Layer 4 of a small transformer language model trained on English Wikipedia (12 layers, counted from 0, width 64).
A neuron's activation on a vector x is GELU(weights . x + bias), where the dot is the dot product.

Input weights of the MLP neurons that the questions are about. A number n stands for (n - 500) times 0.0016.
n3 (bias -0.032): 532 384 508 513 475 512 613 431 502 636 255 425 543 588 446 376 591 522 370 514 400 520 642 527 631 447 528 397 564 466 388 503 745 588 644 497 634 484 457 624 649 621 518 600 526 450 508 573 718 472 326 542 635 383 522 440 399 150 586 371 434 328 557 499
n18 (bias -0.077): 580 689 624 520 429 553 424 632 542 531 718 650 265 312 424 349 624 339 401 427 527 436 742 727 545 442 448 439 331 552 194 488 489 526 546 521 414 371 511 617 561 554 650 367 589 425 344 574 602 605 411 426 538 588 479 560 667 281 602 569 330 404 689 598
n41 (bias -0.063): 467 664 503 597 484 581 479 532 486 671 568 364 547 633 475 377 430 261 519 228 663 393 542 494 638 576 343 519 328 435 606 479 373 544 370 536 425 407 497 436 681 484 420 396 560 438 407 538 611 406 551 439 657 617 434 527 442 440 403 438 563 567 615 608
n43 (bias -0.049): 429 498 632 502 411 467 498 374 535 729 390 373 558 572 506 472 716 452 516 411 498 578 692 560 441 466 533 309 447 539 289 447 591 591 730 547 461 718 656 787 793 627 345 423 599 399 335 223 527 614 489 593 509 565 528 236 590 266 497 366 544 352 549 480
n63 (bias -0.051): 368 738 578 714 574 693 784 376 600 608 367 420 518 338 770 359 697 391 405 432 444 587 497 506 565 488 454 463 309 627 188 511 524 621 542 427 554 555 475 370 559 691 417 564 670 371 396 595 456 324 557 450 624 405 594 575 397 378 527 642 568 239 598 481
n67 (bias -0.046): 597 526 440 398 497 443 466 447 705 758 483 514 419 698 717 538 623 459 518 378 457 242 623 410 538 401 606 433 325 285 553 644 464 401 596 696 465 389 577 641 513 579 512 482 630 640 490 415 502 455 454 382 253 304 422 808 408 367 375 624 217 414 419 571
n74 (bias -0.052): 513 678 471 510 603 504 575 508 557 740 483 481 577 763 498 560 418 485 318 505 522 464 607 686 744 198 660 501 388 431 274 532 621 605 548 512 182 564 662 634 527 570 429 620 493 524 19 478 642 474 453 485 578 386 688 613 488 409 478 488 266 562 406 630
n80 (bias -0.009): 387 328 498 477 540 486 413 585 375 570 410 526 499 539 363 536 342 645 491 389 555 597 610 498 403 330 414 407 425 476 571 497 481 748 600 622 391 386 504 578 457 451 435 513 577 516 483 410 555 428 582 574 636 700 637 356 506 310 423 530 526 675 686 580
n86 (bias -0.041): 497 476 725 665 403 345 542 477 556 390 273 615 479 404 705 359 461 517 493 448 576 447 662 607 368 371 497 632 532 500 360 602 410 609 833 456 456 605 560 442 712 543 296 317 483 511 562 577 510 528 562 766 365 669 307 479 391 439 677 387 545 423 544 526
n94 (bias -0.067): 468 586 418 476 499 635 194 470 600 658 681 606 574 423 892 466 382 377 310 316 508 597 646 696 369 400 664 395 517 350 303 584 366 477 500 541 288 515 532 642 524 320 457 579 332 375 499 484 603 538 484 441 444 629 615 641 729 397 453 755 525 547 381 691
n108 (bias -0.048): 385 426 442 549 426 435 456 558 694 763 479 268 306 564 539 451 523 570 498 296 621 245 495 314 684 520 615 610 526 541 526 493 373 703 419 668 296 532 698 592 469 697 261 594 459 283 492 285 474 267 517 634 528 578 539 436 516 496 382 355 675 557 618 556
n121 (bias -0.043): 501 756 548 529 538 499 420 358 521 597 444 516 391 693 560 592 615 372 559 440 471 616 566 536 569 369 431 322 251 584 528 393 529 464 512 395 554 518 470 375 538 495 462 397 503 428 553 672 596 554 417 473 517 504 654 334 545 437 652 396 544 448 433 547
n127 (bias -0.076): 741 663 522 446 408 482 329 607 481 724 562 555 538 463 568 244 429 390 417 328 434 386 577 610 372 305 486 338 629 693 406 373 617 451 573 535 449 346 759 612 637 621 350 472 620 477 446 647 471 737 341 435 610 541 593 470 781 398 466 406 194 595 506 738
n140 (bias -0.041): 464 644 548 339 438 468 428 501 528 585 545 454 454 592 752 542 318 244 540 424 764 191 256 397 517 540 476 297 292 694 512 563 612 682 359 666 442 511 509 409 700 497 760 587 552 431 462 494 480 398 507 529 554 669 535 338 452 587 513 493 508 526 616 538
n147 (bias -0.078): 317 720 466 632 447 698 601 354 547 744 372 351 540 571 496 488 441 437 501 261 661 469 403 179 793 500 536 385 548 495 456 565 479 357 543 593 934 231 366 537 458 259 432 542 636 501 363 695 375 373 386 407 747 361 363 663 551 535 684 313 481 288 761 578
n175 (bias -0.056): 273 627 468 736 520 420 396 448 646 768 340 333 441 671 371 537 419 335 519 404 677 383 336 580 677 554 654 555 567 470 516 469 458 381 477 570 542 449 406 714 615 518 440 545 498 548 275 462 401 608 609 377 562 424 344 536 483 390 537 294 516 354 781 489
n181 (bias -0.009): 389 499 422 638 365 608 500 364 524 516 680 505 396 604 539 650 501 388 506 548 366 507 437 380 417 621 441 623 459 497 454 468 696 481 521 560 669 454 501 392 503 400 567 417 563 451 252 437 506 567 418 590 513 527 425 448 575 442 548 487 575 333 603 464
n186 (bias -0.065): 628 518 403 686 393 425 577 429 615 678 519 312 461 531 561 465 555 492 533 361 380 57 397 387 770 689 598 385 556 685 563 481 431 508 393 565 569 413 685 506 558 359 396 554 546 445 392 200 422 608 583 396 613 567 332 358 573 479 275 327 572 381 728 646
n196 (bias -0.055): 506 523 437 673 510 554 260 391 484 750 459 572 415 450 690 405 412 505 482 193 770 483 548 457 613 427 412 456 714 612 400 660 486 508 527 515 427 612 555 747 519 75 339 529 694 552 369 413 451 510 578 592 654 501 355 355 648 363 554 246 559 504 594 524
n220 (bias -0.051): 458 679 531 391 701 558 710 585 616 456 510 498 438 522 524 536 461 536 473 373 566 625 584 374 667 566 517 678 394 446 520 209 443 407 456 447 426 295 294 756 491 470 319 378 482 452 427 508 332 383 606 573 720 318 577 591 512 190 694 694 633 503 639 634
n226 (bias -0.059): 558 594 372 496 319 618 491 545 485 484 716 532 330 513 525 577 307 667 446 474 596 383 624 486 437 490 429 583 512 391 606 462 619 556 463 503 527 615 380 608 462 369 472 363 518 499 545 434 594 514 352 429 472 450 364 663 580 455 408 562 481 479 480 696
n231 (bias -0.078): 696 382 624 508 376 477 652 379 372 535 523 428 587 655 646 450 402 459 425 567 552 546 699 439 538 402 649 410 561 368 219 372 602 502 675 473 452 450 282 646 619 629 436 505 628 638 415 394 692 368 321 403 675 474 451 379 515 352 457 325 553 411 431 645
n232 (bias -0.043): 410 413 547 685 538 495 591 401 711 611 495 437 458 614 543 585 469 470 556 142 459 546 517 351 596 565 474 367 376 481 561 485 679 442 587 695 509 629 549 373 482 320 373 398 562 348 468 408 514 489 631 452 497 371 355 615 417 434 458 543 487 513 505 455
n237 (bias -0.077): 416 407 857 668 495 482 481 222 481 673 452 388 536 688 544 544 505 363 523 420 689 300 440 480 538 604 352 506 513 536 467 366 390 597 422 450 482 589 377 709 609 601 696 184 552 223 381 370 478 516 546 488 465 663 679 524 496 548 362 622 582 535 554 484
n244 (bias -0.093): 586 639 542 561 500 622 566 457 431 574 481 441 484 501 666 436 547 465 382 399 460 574 433 532 540 481 337 680 453 372 463 404 518 469 381 396 560 405 314 640 569 479 421 434 550 448 444 395 435 326 469 508 625 615 403 694 730 397 475 448 639 555 687 691
n252 (bias -0.069): 475 474 568 595 478 494 717 392 683 470 488 96 338 674 358 481 563 537 424 623 688 310 378 488 721 594 458 660 465 496 310 420 637 634 569 437 273 606 403 565 608 803 305 575 577 359 377 501 533 549 443 460 581 334 525 587 358 430 604 218 551 376 481 447
n257 (bias -0.052): 617 549 505 427 393 401 709 674 558 755 575 445 386 705 442 820 340 281 467 244 492 637 516 330 580 555 319 795 534 514 540 360 437 464 365 703 389 653 613 580 357 485 381 521 396 356 359 195 323 531 380 424 576 468 502 547 485 480 631 419 655 616 519 543
n259 (bias -0.073): 561 532 724 754 256 714 470 539 478 446 565 193 369 532 412 236 455 447 451 455 536 435 454 476 472 558 464 409 523 629 307 272 710 577 471 618 546 329 567 477 614 649 563 469 627 302 600 516 421 396 501 402 757 609 699 332 531 484 609 359 592 302 736 595
n262 (bias -0.083): 573 583 593 373 447 563 578 630 538 564 386 590 356 428 534 361 534 533 357 470 317 369 548 468 579 588 580 708 501 380 368 340 408 614 376 367 419 548 646 562 661 611 570 515 459 506 375 672 422 497 380 602 275 493 591 702 512 650 382 462 432 401 505 649
n277 (bias -0.045): 442 427 690 666 623 410 810 654 305 442 530 535 632 634 428 722 370 306 424 255 312 470 646 446 630 554 625 634 557 432 591 560 481 502 491 568 476 505 393 567 548 505 408 384 339 476 321 272 714 375 503 421 642 372 511 879 378 447 687 538 389 445 490 617
n304 (bias -0.066): 331 576 671 512 563 531 413 480 512 557 522 409 472 466 545 399 448 481 365 432 740 248 548 546 380 555 601 502 459 408 341 591 585 497 730 675 309 463 503 569 774 729 352 355 649 555 172 316 713 386 495 733 433 495 487 392 562 370 644 668 450 335 579 430
n312 (bias -0.040): 380 474 805 523 476 422 644 624 603 448 413 464 581 527 506 407 285 308 509 367 578 604 379 453 514 520 480 584 434 530 466 403 574 559 560 466 372 423 342 534 733 621 536 328 482 522 209 468 319 485 584 482 582 663 486 461 448 251 710 516 608 450 587 509

Each question shows a token from some text and the vector x that enters the MLP there. A number n stands for (n - 500) times 0.012.

"th ": 531 473 444 519 419 642 494 513 467 522 502 521 466 428 467 542 582 616 784 591 501 426 497 589 508 464 380 412 492 470 631 419 581 509 534 469 535 514 529 546 346 415 462 375 425 587 592 430 463 438 506 539 488 511 412 481 471 582 533 560 544 513 444 244
The neuron with the highest activation: n226

". ": 469 526 458 431 569 577 558 437 455 543 433 454 540 383 481 441 512 555 870 584 500 492 504 578 464 447 474 346 467 575 526 403 604 470 458 470 498 502 497 518 525 521 499 548 494 529 576 440 459 484 520 504 445 494 496 501 437 462 505 530 576 550 469 265
The neuron with the highest activation: n43

"the ": 490 475 529 557 538 535 481 521 469 483 523 531 557 477 436 459 434 521 836 559 541 455 435 524 441 471 395 454 640 420 578 487 572 572 497 486 503 522 478 464 489 493 525 494 438 576 546 441 463 465 521 536 490 577 438 473 503 491 491 490 537 515 469 137
The three highest activations, in order: n80, n312, n237

"\n\n": 402 528 512 546 604 508 569 427 442 596 460 437 588 433 483 402 526 574 848 620 542 501 475 560 447 426 494 350 460 528 521 421 575 504 402 422 463 535 545 517 488 601 396 508 424 603 584 433 556 456 531 540 500 514 460 482 517 462 422 504 532 478 469 351
Which two neurons fire most, strongest first? n43, n63

"was ": 406 492 439 563 541 543 550 470 424 483 520 524 635 505 466 466 451 415 780 524 544 531 487 639 544 551 443 440 520 520 589 480 519 468 388 463 520 475 499 536 459 546 556 497 406 578 551 492 532 513 454 448 492 531 449 548 472 435 481 551 568 521 365 123
The neuron with the highest activation: n237

"11": 424 551 500 399 481 557 463 526 475 519 546 476 542 433 522 490 668 566 701 760 443 439 443 601 492 396 339 608 447 466 565 421 516 552 459 403 541 511 556 491 410 492 451 419 360 561 594 501 457 454 508 558 466 535 445 529 565 589 403 559 652 434 340 379
Which neuron fires most, and how strongly? n262, at about 0.2

"provid": 427 572 491 480 556 452 413 644 493 509 535 574 629 431 366 349 505 594 665 652 551 623 478 580 470 387 457 501 536 503 513 492 580 493 407 337 500 464 499 541 446 471 482 429 378 733 586 556 449 486 527 529 615 467 495 572 493 412 548 525 542 372 365 261
The neuron with the highest activation: n220

", ": 464 450 384 487 570 542 532 495 444 527 510 536 485 425 554 455 539 474 892 584 501 486 534 561 552 492 456 468 468 443 512 516 534 492 364 455 466 553 516 512 461 533 461 528 448 564 526 373 493 483 575 494 521 503 438 508 475 446 440 477 593 491 529 272
The neuron with the highest activation: n186

"age ": 447 486 434 502 578 596 454 562 459 600 468 450 562 498 405 478 530 510 808 552 490 477 439 583 603 430 483 484 458 485 573 467 608 446 450 468 528 503 534 435 486 497 464 462 383 660 562 489 457 428 500 501 568 457 443 597 488 494 538 494 540 437 424 209
Which two neurons fire most, strongest first? n175, n147

"or": 501 514 404 432 567 524 508 524 432 533 539 492 606 549 479 395 557 580 677 961 407 508 432 553 476 389 429 504 550 445 518 485 573 461 415 405 525 539 471 460 502 499 539 582 389 642 537 502 559 525 517 534 541 458 373 482 590 444 455 420 526 451 399 276
Which two neurons fire most, strongest first? n3, n231

"mark": 538 557 507 457 456 548 466 636 472 537 513 591 618 310 385 358 536 550 669 705 494 553 485 589 434 403 402 540 533 507 424 437 602 613 451 378 540 472 445 451 407 562 474 524 356 637 575 563 435 442 493 484 558 465 479 619 492 420 485 547 603 415 475 281
Which neuron fires most, and how strongly? n63, at about 1

"30 ": 447 490 455 563 528 542 542 462 570 504 561 458 545 386 354 471 594 505 779 592 484 387 434 581 587 479 424 594 529 521 515 433 553 443 457 423 546 523 523 481 433 444 424 467 384 589 570 461 388 449 575 516 547 491 389 494 589 535 515 522 629 478 463 235
The neuron with the highest activation: n186

"refer": 636 500 472 473 452 454 431 532 479 601 412 471 555 440 403 433 520 573 667 595 522 432 463 646 507 374 460 490 697 421 521 483 576 472 416 421 425 494 609 541 434 477 457 489 441 718 596 534 415 543 473 540 623 446 479 517 481 641 503 479 437 566 353 259
Which neuron fires most, and how strongly? n127, at about 1.7

"ets": 469 508 484 373 613 559 515 614 471 537 470 538 526 466 408 429 571 535 660 851 490 562 462 577 516 407 423 436 453 398 559 450 575 505 404 377 496 478 463 496 396 652 543 592 364 651 539 478 519 454 443 565 483 434 507 603 517 389 519 569 565 393 456 287
Which neuron fires most, and how strongly? n3, at about 1.2

"pe ": 500 443 339 472 507 512 531 518 516 534 462 494 552 541 494 496 483 580 845 647 437 488 518 519 523 465 455 476 484 443 586 497 573 485 563 503 507 515 518 537 397 473 451 556 415 599 508 513 458 455 510 483 503 426 427 576 538 554 459 555 481 499 443 170
The neuron with the highest activation: n67

"D ": 458 477 521 497 461 592 550 491 572 519 448 418 561 558 429 487 568 569 811 621 447 484 462 589 551 487 448 452 446 443 581 475 579 479 517 446 548 511 512 431 493 463 444 556 339 629 609 516 480 413 488 492 511 468 373 527 502 569 466 437 547 507 366 272
Which neuron fires most, and how strongly? n252, at about 0.59

"so ": 455 499 452 423 537 585 559 517 420 494 427 540 596 523 409 428 421 455 847 570 445 578 484 588 518 503 408 494 539 518 569 485 567 532 392 463 545 520 391 530 429 451 491 560 445 550 477 495 471 512 536 468 600 476 471 503 460 497 516 484 577 552 415 241
The neuron with the highest activation: n312

"et": 512 511 463 460 561 515 545 628 484 626 456 491 513 521 487 421 465 573 699 830 466 523 469 593 559 362 446 563 528 464 536 408 610 435 450 416 420 530 517 420 492 530 462 540 339 742 560 441 418 471 449 475 575 475 475 524 554 461 470 432 522 448 399 320
The neuron with the highest activation: n74

"United ": 456 488 414 555 485 525 420 557 555 577 553 486 478 440 313 441 517 532 807 479 519 547 475 515 438 515 500 471 574 497 459 393 538 516 479 487 531 485 516 539 349 499 540 625 317 521 632 485 394 461 582 508 498 485 458 493 572 465 437 514 642 509 538 281
The neuron with the highest activation: n108

"from ": 430 480 466 446 575 488 542 540 433 540 540 484 612 559 476 455 483 427 830 557 508 474 417 511 552 513 408 511 484 501 547 455 505 485 446 478 470 477 547 414 473 560 483 523 487 565 532 507 434 463 512 491 589 468 519 511 491 589 520 511 534 541 520 110
Which neuron fires most, and how strongly? n140, at about 0.88

"officially ": 459 488 542 581 521 667 459 466 410 551 475 522 574 489 428 423 484 527 726 515 537 569 497 660 588 480 391 492 503 463 501 483 560 507 408 399 527 467 428 526 464 494 460 457 398 582 607 515 524 476 471 454 533 489 416 565 448 567 460 521 632 571 320 223
The neuron with the highest activation: n237

"ens ": 436 478 446 508 591 564 487 510 473 474 469 492 500 514 446 481 526 526 833 593 511 535 445 567 571 470 472 453 445 497 586 482 592 440 443 387 541 501 495 482 468 470 471 510 409 648 572 506 505 459 503 467 626 449 432 544 492 460 534 533 513 464 457 169
Which neuron fires most, and how strongly? n121, at about 0.46

"including ": 432 527 442 453 599 532 500 498 450 543 449 484 549 528 452 485 502 465 882 506 510 482 452 562 518 501 450 516 489 447 614 501 534 495 418 439 491 459 546 466 449 506 476 499 451 566 557 517 495 469 501 489 582 476 483 516 483 517 466 482 549 548 495 169
The neuron with the highest activation: n41

"or ": 481 492 426 444 526 514 535 510 462 520 511 559 498 555 533 509 469 497 844 562 500 531 421 524 494 441 407 524 526 548 615 429 582 478 439 497 524 490 472 515 389 450 512 530 448 584 501 503 509 450 522 505 557 497 413 494 466 513 522 434 566 554 475 147
The neuron with the highest activation: n257

"ight": 483 519 575 346 505 595 482 590 441 602 442 576 626 361 402 409 540 556 706 780 426 465 473 522 561 474 434 534 512 449 484 425 568 536 385 382 489 532 538 458 561 584 508 512 325 613 533 470 492 422 515 505 571 396 530 509 501 585 494 489 593 399 400 310
The neuron with the highest activation: n262

"Air ": 530 446 436 573 513 495 500 496 511 611 511 482 513 500 368 447 512 524 806 551 563 479 538 481 561 503 463 471 530 391 534 409 509 483 447 431 434 502 531 605 383 532 512 521 362 629 665 535 455 421 524 467 512 469 501 535 536 529 477 466 616 531 418 224
The neuron with the highest activation: n108

"ings": 451 549 499 384 632 578 506 583 428 542 432 593 576 435 434 463 585 566 743 796 498 549 460 515 554 447 404 442 493 431 580 437 570 480 362 333 492 484 484 486 415 601 508 489 358 638 519 485 539 459 471 528 499 455 513 536 513 457 510 528 574 388 435 308
The neuron with the highest activation: n220

"The ": 413 464 592 491 541 616 473 528 465 579 539 528 575 514 435 473 475 499 818 545 522 453 477 539 466 495 356 446 564 435 617 444 557 534 494 445 529 473 469 455 461 506 484 457 392 633 540 437 444 432 511 548 476 576 369 532 511 504 474 500 546 577 482 241
The three highest activations, in order: n237, n80, n312

"vis": 508 535 447 395 590 572 509 625 413 518 511 474 542 415 481 371 497 568 639 727 477 469 430 622 551 489 476 467 473 421 505 492 566 432 353 364 516 408 517 458 442 491 569 424 398 811 624 546 460 458 459 488 603 521 432 691 504 451 500 531 533 456 407 336
The neuron with the highest activation: n244

"; ": 426 483 483 405 603 532 520 401 471 587 488 472 510 432 492 448 572 526 857 613 504 452 494 638 542 455 431 454 428 475 542 510 575 532 446 462 530 470 513 478 436 520 524 518 461 623 509 413 537 400 497 524 538 516 381 538 456 493 439 492 571 440 507 340
The three highest activations, in order: n63, n67, n140

"to ": 466 499 535 466 530 503 574 472 430 501 450 488 604 540 444 450 479 498 801 558 509 537 479 552 551 516 384 578 494 503 563 433 574 525 408 484 443 468 497 490 475 517 510 488 411 568 536 493 446 413 520 492 639 488 463 513 481 507 527 490 590 599 428 148
The neuron with the highest activation: n312

"h ": 494 481 447 528 525 600 476 492 490 537 492 414 506 487 382 493 517 529 813 662 521 463 461 546 556 509 418 428 455 484 602 459 635 479 478 444 565 467 510 517 437 490 463 547 439 653 536 447 484 425 459 500 547 430 373 561 491 576 499 503 527 482 508 228
Which neuron fires most, and how strongly? n147, at about 1.2

"(": 473 482 435 505 523 546 485 450 513 497 540 517 541 326 511 444 535 429 802 646 491 399 435 536 464 418 399 483 452 527 549 550 547 545 390 475 568 531 604 455 538 509 436 515 490 562 603 530 513 441 499 518 518 604 420 528 542 460 486 514 565 484 418 182
Which two neurons fire most, strongest first? n140, n63

"Mi": 450 528 431 505 504 547 422 519 543 615 571 543 583 344 459 484 475 446 701 786 528 589 431 580 347 419 469 482 537 527 531 499 549 478 507 478 455 456 467 423 496 483 410 695 351 591 553 456 325 431 459 489 547 433 453 561 657 542 346 654 507 508 551 347
The neuron with the highest activation: n94

"prepar": 557 550 539 432 506 538 461 573 455 496 486 511 651 302 422 320 518 642 653 670 503 535 440 656 416 428 462 469 600 520 470 470 601 419 427 370 517 369 468 422 466 466 518 443 470 679 657 571 419 519 534 468 627 466 459 651 515 469 476 516 470 483 434 311
Which neuron fires most, and how strongly? n127, at about 1

"on ": 456 539 477 495 476 585 547 511 497 561 492 458 539 539 454 415 485 484 786 565 514 457 463 616 540 509 362 516 461 486 643 401 580 439 462 489 526 419 545 481 452 567 484 444 394 610 514 464 458 407 474 485 562 470 415 588 494 550 527 491 607 534 482 222
The three highest activations, in order: n41, n175, n147

"—": 484 560 406 367 467 598 456 485 440 598 556 581 528 435 537 526 550 475 758 573 449 497 574 600 504 465 380 479 425 450 492 512 552 660 418 481 478 560 508 527 341 474 474 533 364 460 593 403 483 410 579 472 461 463 391 582 532 503 449 584 652 495 455 364
The three highest activations, in order: n94, n226, n257

"fire ": 511 478 367 569 557 561 517 535 467 543 463 499 564 442 368 470 512 514 844 567 534 504 519 520 610 493 462 449 485 497 573 423 546 474 465 457 562 501 499 512 422 492 453 470 408 610 554 525 460 459 495 417 540 461 524 575 491 489 493 520 556 453 432 186
The three highest activations, in order: n147, n175, n232

"he ": 402 496 428 508 517 631 524 467 464 536 551 539 622 423 530 412 443 494 788 550 535 552 481 653 492 509 380 465 555 520 548 418 560 422 502 489 530 480 448 528 473 494 436 447 416 629 527 454 462 499 485 409 514 496 437 561 524 443 446 587 579 545 444 216
The three highest activations, in order: n312, n220, n232

"bo": 607 519 359 562 569 546 524 485 498 537 511 569 644 332 454 514 532 465 646 783 524 512 451 582 490 377 520 468 540 448 431 435 574 529 391 321 497 519 503 493 411 499 441 624 311 575 560 519 443 460 397 502 510 404 470 581 635 475 514 634 553 419 539 271
The neuron with the highest activation: n63